Layer 10 of a small transformer language model trained on English Wikipedia (21 layers, counted from 0, width 96).
Take only the direct path to the model's output, skipping the later layers: a vector added to the residual stream pushes a token's score in proportion to its dot product with that token's output vector.

Output vectors of the tokens that the questions are about. A number n stands for (n - 500) times 0.0033.
"pite": 810 706 449 403 599 387 256 275 700 447 478 714 665 735 395 195 412 333 575 416 623 451 518 398 752 389 509 499 477 425 363 367 158 535 631 714 585 391 414 316 670 745 608 622 560 567 385 294 439 278 309 528 527 368 602 583 381 563 698 734 257 921 294 539 503 406 767 524 643 545 362 584 477 630 567 392 584 470 353 393 370 511 513 395 829 481 296 583 557 539 552 495 149 492 590 504
"ailway": 768 663 721 325 749 503 457 490 495 552 432 273 550 787 324 307 422 351 397 452 580 428 540 503 558 113 546 528 666 200 680 421 415 552 709 530 762 406 595 471 562 779 350 684 682 290 435 310 404 382 435 488 671 590 820 541 167 568 896 690 476 529 489 299 413 560 512 537 901 558 288 662 522 243 729 220 305 426 383 484 445 306 429 382 556 735 488 443 252 577 585 507 340 529 384 540
" Died": 429 430 410 501 612 458 251 628 409 828 420 473 607 643 420 391 451 462 302 465 481 716 126 404 481 287 328 373 845 326 428 179 397 592 413 548 529 475 590 513 649 643 627 760 582 467 402 572 591 416 438 560 571 663 493 663 383 643 536 513 439 548 378 510 594 501 760 320 826 319 527 445 730 397 643 359 539 492 474 471 183 683 504 501 669 709 480 484 442 468 445 408 542 513 538 370
"bert": 552 384 769 457 486 305 651 582 686 590 256 446 799 531 631 330 282 425 266 485 552 534 463 629 565 553 199 446 352 426 517 476 136 513 584 630 631 376 658 423 484 599 562 594 711 581 377 270 207 410 501 465 656 507 641 703 378 519 383 500 298 434 508 332 573 546 725 386 412 577 430 456 663 391 668 525 466 359 374 542 512 762 623 516 618 324 418 700 478 558 670 519 376 650 661 328
"ef": 610 344 705 421 665 462 232 529 665 606 281 400 529 505 224 483 395 369 467 474 517 420 759 377 613 241 540 576 693 602 463 493 372 490 638 521 713 574 551 620 595 687 411 598 482 653 546 528 332 485 426 523 581 389 603 700 585 426 460 715 418 370 159 257 407 463 438 549 669 526 453 534 650 226 479 510 559 469 440 517 474 398 494 414 694 908 167 435 518 581 788 665 355 600 335 215
" Genus": 530 468 777 252 512 585 337 547 487 567 274 457 625 601 309 510 356 288 170 499 548 429 593 340 542 285 532 412 546 590 611 355 566 569 603 582 549 555 680 620 612 575 536 744 566 409 429 579 442 456 503 465 503 688 712 418 423 404 612 582 590 554 416 418 389 536 765 373 448 495 510 643 539 374 525 405 596 261 370 402 578 604 419 506 618 499 382 581 480 494 461 374 553 714 332 481
"”": 505 448 548 329 352 277 573 26 508 640 455 511 570 643 261 330 315 600 371 215 500 628 790 539 740 404 283 351 863 531 590 439 352 485 549 399 627 554 523 345 794 542 597 638 741 429 500 113 474 538 794 598 495 611 582 562 422 496 391 586 643 640 457 383 666 754 369 605 736 179 395 444 417 475 861 272 773 421 399 448 386 410 443 276 524 581 252 684 554 562 604 560 476 479 478 523
" deg": 803 314 594 479 320 557 492 452 508 644 296 487 412 446 439 250 362 366 279 384 629 678 284 355 515 664 614 469 523 386 500 490 622 552 500 547 478 397 526 544 699 648 323 841 597 518 430 416 430 288 706 306 612 448 531 594 621 505 480 445 564 533 242 563 469 444 525 317 653 413 550 526 625 639 729 300 631 229 496 521 424 534 428 610 618 606 427 544 493 471 562 370 560 547 575 662
" ISBN": 428 461 464 276 573 491 355 347 456 626 473 535 534 453 574 409 339 359 517 283 592 824 331 448 663 356 417 349 710 468 621 426 493 537 337 477 621 520 516 161 465 443 570 898 763 360 534 450 485 605 576 555 453 609 509 686 405 539 706 550 324 583 397 450 632 463 586 635 531 424 439 404 463 294 630 533 594 329 277 441 470 710 446 534 742 442 470 658 455 507 462 360 665 479 589 601
" construction": 478 636 633 405 661 461 414 465 557 453 407 504 488 596 484 526 576 480 408 600 553 701 249 411 517 473 409 533 439 358 796 708 519 504 349 418 622 419 393 319 553 603 364 564 541 490 457 415 425 368 580 581 606 472 583 528 480 604 607 551 528 536 336 420 571 472 510 539 653 554 429 487 736 196 686 463 497 358 280 501 548 217 336 633 812 587 521 582 472 451 518 271 527 478 528 473
"ruary": 399 467 935 279 738 194 341 386 595 659 381 192 509 472 420 565 333 636 266 259 665 724 284 503 782 344 474 397 857 472 743 434 461 604 518 549 780 375 517 400 719 653 337 684 650 463 577 574 326 522 482 434 609 436 780 600 182 586 643 566 171 772 508 335 432 449 593 276 658 532 478 392 718 406 674 276 698 293 397 514 304 464 487 494 469 681 379 407 459 611 608 508 441 496 603 289
"American": 504 562 704 438 526 508 335 287 535 477 413 418 490 492 392 463 457 328 362 395 601 669 516 282 623 355 457 597 483 215 480 350 495 560 517 616 412 392 315 651 569 476 329 457 719 368 504 408 585 404 572 719 821 572 453 664 420 607 558 780 649 603 587 215 380 628 810 130 518 467 569 524 453 157 653 702 673 211 508 429 429 577 528 352 632 561 504 651 530 549 786 489 400 625 379 487
"lished": 702 548 717 224 580 153 509 622 461 542 249 455 532 606 364 654 477 334 444 385 584 704 431 515 765 110 188 490 660 572 874 423 314 645 706 354 539 466 713 289 656 694 578 746 851 557 624 322 458 400 551 278 603 690 514 582 319 539 818 676 491 746 197 376 345 631 788 317 557 242 330 625 488 488 624 503 696 241 156 511 267 642 639 335 381 823 352 509 482 513 438 410 311 531 438 219
"ournal": 618 416 641 377 651 494 434 421 596 728 314 291 617 545 304 543 378 524 376 94 785 596 471 596 701 484 367 384 467 224 438 428 464 480 676 612 499 296 507 342 717 489 405 899 654 312 547 439 377 462 655 701 590 658 531 674 162 588 391 691 341 706 453 315 613 634 678 595 751 530 299 666 378 291 618 518 553 469 185 500 317 531 308 424 508 600 461 574 179 527 541 486 471 718 444 698

Output weights of attention head 2. The head adds the sum of these rows, row i times number i of z. A number n stands for (n - 500) times 0.00099.
o0: 625 456 508 418 330 447 649 716 448 452 483 388 655 319 448 675 469 502 551 612 198 494 328 516 544 452 496 375 302 363 338 496 617 202 434 586 527 549 474 562 300 627 432 350 504 591 527 530 371 438 325 383 436 474 430 528 473 358 475 350 705 290 686 356 522 547 682 446 458 783 423 459 458 300 797 747 451 593 695 654 437 705 616 629 682 568 665 396 524 354 685 560 771 729 338 418
o1: 376 453 400 591 420 274 551 235 634 536 476 584 395 645 573 604 224 351 403 431 387 305 388 523 381 493 339 557 434 404 438 490 318 497 647 523 515 487 517 596 614 607 528 374 557 492 344 569 504 584 552 403 713 619 666 405 302 426 501 816 584 498 564 715 407 604 603 383 512 602 744 489 618 508 617 542 477 364 349 594 570 638 407 493 702 452 312 560 664 449 568 679 422 444 376 556
o2: 394 511 642 686 585 537 647 664 309 517 667 477 521 528 402 377 674 593 425 700 509 603 365 581 339 484 326 502 583 455 385 416 606 309 379 317 438 654 650 687 566 625 450 106 438 669 657 529 567 523 548 249 629 606 668 512 418 577 619 566 465 395 283 374 571 575 632 222 561 492 534 828 314 627 209 412 362 347 647 622 446 390 529 390 401 375 539 287 433 342 404 644 571 682 460 625
o3: 464 294 88 570 512 555 550 449 298 583 555 451 251 765 674 602 613 534 341 551 617 434 486 318 362 419 691 582 594 568 649 627 550 550 576 203 303 474 462 563 411 400 533 519 580 632 491 502 525 442 675 484 553 600 477 388 576 541 469 358 498 453 618 397 494 467 396 734 371 465 612 608 506 506 515 613 425 475 417 435 469 668 544 621 354 649 632 420 395 462 157 400 620 550 585 595
o4: 483 597 487 374 223 548 625 772 406 475 487 494 377 354 651 629 242 479 461 782 438 501 444 363 446 487 514 431 370 611 474 420 592 446 511 486 446 622 389 630 598 467 416 627 412 589 525 545 587 468 574 392 223 788 229 357 641 388 592 597 521 368 427 507 274 365 435 531 361 343 540 657 472 504 484 808 489 312 638 479 751 627 427 516 540 647 541 372 443 669 447 582 602 575 586 557
o5: 599 789 565 644 354 526 241 393 522 511 549 497 444 360 570 400 358 264 380 432 544 501 452 536 445 405 258 542 584 607 386 496 489 333 316 425 508 500 482 569 264 556 697 532 553 447 489 497 473 715 591 443 398 416 882 521 614 762 268 465 585 608 705 469 445 543 372 685 464 313 433 374 535 343 419 312 682 744 507 540 687 581 575 327 541 528 409 514 483 364 676 568 580 592 630 547
o6: 533 454 574 578 448 544 454 667 435 356 549 680 616 538 261 292 507 583 562 479 606 205 636 476 370 682 486 660 487 537 280 469 329 480 328 628 658 304 578 465 536 567 487 294 366 536 541 623 458 535 382 661 496 579 639 380 434 349 565 521 489 389 476 537 380 545 601 744 683 599 440 554 441 374 536 367 416 541 591 782 320 371 693 678 550 369 446 473 608 490 672 594 383 402 501 199
o7: 485 399 345 668 614 270 340 565 539 493 478 508 383 398 837 769 465 499 452 289 446 304 563 481 403 365 463 673 315 539 521 450 744 354 667 661 415 542 505 542 506 435 553 478 437 584 287 720 212 363 557 560 541 288 460 403 645 546 484 534 652 489 618 723 413 518 431 328 534 472 800 538 560 601 561 300 325 450 677 629 586 415 417 292 317 507 416 534 856 658 513 302 547 623 412 643
o8: 347 623 357 484 521 561 612 416 584 582 629 508 361 536 562 386 355 509 605 433 520 545 369 512 378 443 499 509 714 372 418 465 626 486 439 315 367 585 321 604 294 534 464 443 572 282 530 391 474 563 701 231 593 594 615 788 537 448 674 657 421 525 797 329 784 482 493 572 510 444 772 641 530 324 346 303 525 254 683 532 532 472 689 498 643 440 489 392 335 467 445 490 576 517 353 583
o9: 427 562 561 584 439 513 559 427 632 453 323 430 473 678 631 523 555 419 526 379 313 498 520 445 333 437 486 763 300 373 498 524 390 610 585 429 480 457 262 545 677 550 421 578 492 415 570 604 456 304 716 423 616 432 576 691 591 728 458 635 327 609 497 452 165 420 816 372 558 582 608 696 456 273 581 302 358 421 641 284 422 297 618 772 523 418 414 559 640 418 409 519 505 718 495 568
o10: 790 451 318 616 550 318 436 542 417 507 416 586 551 655 494 454 397 375 491 517 346 570 302 484 522 510 518 514 486 571 417 675 729 446 529 329 564 430 558 492 623 431 525 409 511 432 706 582 489 466 583 562 608 389 642 626 421 403 461 498 605 460 317 344 609 629 378 576 454 495 672 521 622 367 646 417 584 258 674 268 478 325 699 671 490 499 608 477 405 493 701 432 274 343 389 532
o11: 477 399 708 423 534 147 451 238 757 404 591 472 481 464 430 363 542 446 631 676 433 301 554 627 586 486 407 595 599 470 618 665 230 738 544 658 579 577 523 352 360 267 488 324 679 238 564 348 729 613 575 422 663 559 661 644 568 459 294 385 428 134 619 588 415 516 406 546 604 332 378 401 419 398 570 668 594 577 572 558 394 607 323 759 572 499 406 531 371 477 581 556 475 597 554 502
o12: 395 479 467 522 478 422 399 196 360 398 341 544 223 639 468 456 289 586 728 461 504 618 602 292 328 326 525 515 526 697 387 537 742 404 459 666 538 549 527 352 638 385 461 569 444 531 446 425 386 754 679 514 550 450 630 385 251 489 589 495 347 615 522 478 786 430 516 429 534 543 416 372 506 538 576 474 703 581 542 624 681 346 624 556 476 357 594 618 533 329 582 504 564 599 518 580
o13: 529 525 737 853 552 627 777 417 457 552 513 579 449 239 651 332 279 622 427 617 561 641 138 611 657 691 391 249 445 471 465 570 387 518 395 352 685 557 282 740 825 738 630 565 396 457 474 277 370 420 677 633 505 569 452 385 308 498 539 423 630 549 474 653 501 414 695 552 500 408 347 703 360 420 395 365 482 303 437 461 581 380 692 357 508 344 393 816 245 468 529 626 420 594 333 417
o14: 436 699 549 638 535 466 445 359 481 615 698 515 366 542 507 660 360 536 512 332 205 241 396 490 385 239 628 658 508 389 121 647 630 354 599 553 664 703 327 756 284 519 596 258 351 611 635 805 520 411 614 539 413 309 574 318 510 419 358 645 440 580 525 511 726 355 552 486 384 491 596 614 716 725 316 357 190 418 575 719 414 381 640 599 557 226 709 474 774 403 486 551 482 537 430 589
o15: 637 407 352 504 288 581 361 577 565 651 530 577 574 582 128 613 309 512 442 450 310 509 444 619 570 460 322 579 414 492 24 414 399 363 716 466 687 429 294 520 615 453 374 673 385 509 421 489 448 495 340 623 634 688 468 656 613 466 514 399 573 410 594 538 486 541 687 438 678 524 379 364 648 478 660 454 496 506 606 405 334 489 722 582 698 591 379 418 622 275 669 634 649 493 553 473
o16: 719 737 549 414 524 277 585 724 294 524 411 401 569 445 528 577 421 488 527 380 528 640 377 539 508 638 450 517 389 464 409 389 588 413 283 380 574 617 528 466 518 556 456 493 469 731 707 502 425 621 349 581 766 365 408 279 594 686 494 406 590 312 492 494 380 625 546 548 451 438 309 127 591 488 660 477 593 394 658 554 334 463 643 611 690 470 313 533 511 393 513 616 499 514 516 477
o17: 374 689 551 464 623 554 424 691 361 400 477 348 634 346 519 702 521 476 700 638 337 561 400 657 689 443 473 385 517 550 393 638 826 442 393 509 220 483 358 534 579 330 579 594 780 400 302 293 743 350 676 377 338 794 563 685 460 368 487 272 637 532 565 479 653 280 262 551 506 484 302 542 485 476 583 645 564 530 416 471 479 484 436 467 493 554 458 444 506 645 594 441 596 506 230 412
o18: 618 612 480 456 463 578 499 328 345 568 555 660 580 540 425 427 449 602 469 439 356 440 558 260 429 332 554 702 376 194 666 561 498 571 548 652 400 599 687 381 207 632 630 336 494 553 382 599 654 511 523 384 462 363 678 359 662 508 447 471 344 540 437 459 516 511 579 402 528 599 556 360 514 648 370 500 480 809 532 498 601 341 469 609 343 467 358 505 586 279 651 348 628 631 574 685
o19: 380 474 516 525 556 437 509 449 552 303 476 693 347 331 613 431 315 594 651 613 482 654 541 505 505 625 585 385 579 717 592 502 561 536 487 491 479 505 377 500 367 588 491 354 396 768 292 547 443 628 467 582 515 226 358 630 547 501 449 739 402 587 554 421 619 404 373 632 214 429 580 449 328 560 411 553 538 503 549 546 546 229 546 462 367 480 619 532 501 641 543 427 640 628 518 449
o20: 500 291 469 299 491 613 487 652 334 329 586 579 414 377 565 488 538 690 425 424 419 678 666 770 427 545 538 445 303 252 172 428 542 532 342 497 554 402 458 505 582 530 466 675 439 312 709 351 468 557 629 676 336 721 391 481 755 596 291 680 606 543 535 512 412 601 475 534 503 313 358 533 434 403 609 563 480 603 507 445 667 564 549 400 620 681 464 587 606 575 462 332 324 371 552 629
o21: 381 608 687 214 417 366 292 520 622 492 666 541 617 709 725 404 321 327 414 739 541 522 522 338 602 444 609 544 563 585 522 530 390 464 453 390 406 593 531 273 522 430 383 622 584 330 639 618 419 445 448 458 580 540 333 404 479 406 789 304 617 609 348 527 698 525 621 539 457 561 345 746 395 565 639 620 568 486 449 661 662 409 108 340 317 744 440 620 428 417 217 343 659 536 730 438
o22: 502 582 475 444 604 457 482 403 394 621 491 511 591 462 617 663 489 602 566 599 117 587 457 449 356 279 430 552 439 561 582 472 404 503 560 673 563 290 602 422 418 563 668 574 472 545 429 637 713 518 579 574 511 299 422 359 680 445 443 511 465 376 369 564 405 626 441 717 531 757 474 478 281 366 385 397 406 277 429 490 566 594 394 591 637 464 409 586 399 486 668 345 535 435 650 850
o23: 471 486 492 600 954 477 562 375 532 170 390 626 416 545 289 507 692 635 661 605 469 484 490 426 538 568 577 398 408 608 496 242 581 494 414 543 558 588 333 443 575 446 175 355 502 167 392 374 480 560 452 585 620 422 658 672 626 541 453 333 565 630 832 398 576 716 418 478 296 732 276 426 399 653 280 575 610 832 698 469 576 460 520 499 366 363 518 475 456 536 431 622 503 272 468 527
o24: 542 399 566 388 545 322 569 379 552 343 572 611 335 673 743 560 470 323 750 491 462 321 479 418 503 642 336 427 625 416 604 544 429 471 684 565 483 663 479 433 685 390 443 563 583 329 567 447 317 559 333 447 379 482 844 556 395 262 634 407 578 430 469 578 542 698 354 557 283 351 338 635 388 448 416 644 482 539 582 699 511 696 625 254 519 244 425 528 455 663 623 527 511 607 543 533
o25: 558 627 501 579 327 657 423 384 535 505 513 476 569 668 526 340 607 619 507 267 317 351 508 606 357 622 425 765 329 669 370 412 251 383 360 211 616 301 598 391 511 332 458 625 458 598 574 668 387 461 658 580 456 327 453 579 662 602 483 536 498 430 408 539 393 706 455 436 617 483 466 583 546 600 559 726 514 670 451 347 780 237 850 623 485 455 298 507 465 610 608 703 471 228 472 305
o26: 535 669 400 562 522 481 315 607 327 670 605 263 475 539 373 557 471 589 474 413 621 365 453 464 607 451 550 636 725 360 604 604 439 448 233 607 660 434 461 385 674 841 701 677 469 379 541 545 511 470 582 300 656 317 637 452 389 553 220 396 419 565 520 438 694 531 426 520 386 408 599 381 524 271 515 569 293 330 539 361 344 408 462 596 599 491 717 778 373 805 693 416 524 338 503 396
o27: 536 522 455 400 586 662 631 636 351 478 531 413 723 618 602 641 503 430 413 536 697 517 352 513 381 482 629 537 255 512 568 775 746 317 526 563 675 555 255 388 149 472 434 587 697 418 429 322 398 313 371 634 531 510 612 349 310 454 543 526 524 602 581 672 616 788 545 597 553 492 418 629 568 309 392 477 483 630 478 452 425 293 395 350 358 406 517 673 399 744 411 469 386 417 613 337
o28: 498 497 524 556 500 689 509 543 562 225 513 285 600 390 386 468 424 612 487 627 805 761 483 521 489 710 716 335 674 364 745 462 665 584 639 464 498 365 514 334 641 292 426 619 358 511 529 421 471 419 519 207 351 272 462 546 525 542 720 379 805 365 442 407 636 311 581 408 217 728 597 383 427 579 592 766 630 319 106 501 522 289 418 438 569 612 458 446 632 348 346 368 822 372 778 523
o29: 391 642 452 558 525 469 668 347 225 143 303 540 390 493 716 421 576 479 570 530 506 633 246 386 540 548 482 489 526 533 509 562 339 635 586 571 134 563 410 333 442 673 668 599 504 328 525 513 684 667 391 373 618 502 523 482 371 593 500 496 534 439 495 501 689 628 372 399 540 398 405 612 680 289 492 563 583 441 330 625 544 608 808 463 493 560 418 427 477 480 624 405 793 496 364 620
o30: 505 619 478 717 573 537 471 408 656 348 492 538 448 352 475 517 443 279 348 526 572 493 559 511 311 582 627 524 593 371 549 198 512 490 660 472 446 551 613 548 618 602 481 453 506 524 551 625 530 463 652 341 484 646 542 454 406 579 643 522 658 562 501 562 507 418 147 437 555 527 568 566 501 538 394 586 555 466 530 461 743 433 518 304 567 552 286 536 584 444 415 565 450 456 214 389
o31: 505 367 811 322 248 574 474 532 572 163 284 538 478 482 400 468 465 544 259 245 428 340 768 533 680 526 635 331 462 486 264 439 630 473 592 700 538 706 562 531 685 565 360 653 458 592 325 743 642 439 397 676 621 525 419 616 453 363 458 653 630 407 469 445 554 421 611 317 342 589 550 406 619 501 512 457 317 408 541 548 424 525 410 519 456 524 806 553 517 463 494 626 464 570 638 364

Each question shows a token from some text and the vector z that the head gathered there. A number n stands for (n - 500) times 0.0041.

" said": 384 588 484 304 409 613 436 390 599 659 505 540 544 608 474 649 504 451 521 383 460 776 444 440 464 421 444 472 586 497 521 510
Pushed up most: "pite"

",": 368 607 467 273 405 683 361 401 608 610 520 571 577 615 453 653 516 441 556 399 487 809 474 431 495 333 437 502 530 521 499 514
Pushed up most: "”"

"S": 484 654 481 318 464 520 270 369 601 635 548 502 506 599 426 749 590 437 519 444 432 612 435 388 360 350 397 432 633 447 517 572
Pushed up most: " deg"

")": 472 544 508 316 444 528 436 315 579 587 573 525 501 622 459 628 584 496 490 431 464 625 425 435 455 442 503 487 558 460 472 548
Pushed up most: "ruary"

".": 428 595 531 330 391 579 396 390 600 588 507 531 569 619 460 608 531 466 532 400 467 661 430 453 469 317 426 482 563 525 520 483
Pushed up most: "ruary"

"\"": 508 552 510 313 415 520 449 393 615 559 562 502 436 634 459 649 571 566 487 439 462 636 406 484 454 337 469 587 538 504 497 504
Pushed up most: "ailway"

"ive": 471 580 491 375 450 517 429 346 557 564 474 510 544 553 497 604 519 538 478 354 546 670 465 510 509 371 462 506 579 504 535 540
Pushed up most: "ournal"

" is": 415 597 465 212 351 582 389 358 561 667 457 601 532 644 479 673 499 435 521 321 429 704 395 427 526 380 439 509 562 467 534 546
Pushed up most: "pite"

"ant": 377 671 478 243 400 635 329 378 623 728 473 552 553 678 439 702 496 421 572 289 436 930 410 376 522 305 416 431 646 573 528 547
Pushed up most: "lished"

"-": 433 656 476 344 404 586 355 407 644 590 578 580 528 624 444 613 583 459 524 470 471 646 449 536 529 373 470 539 529 582 497 439
Pushed up most: "”"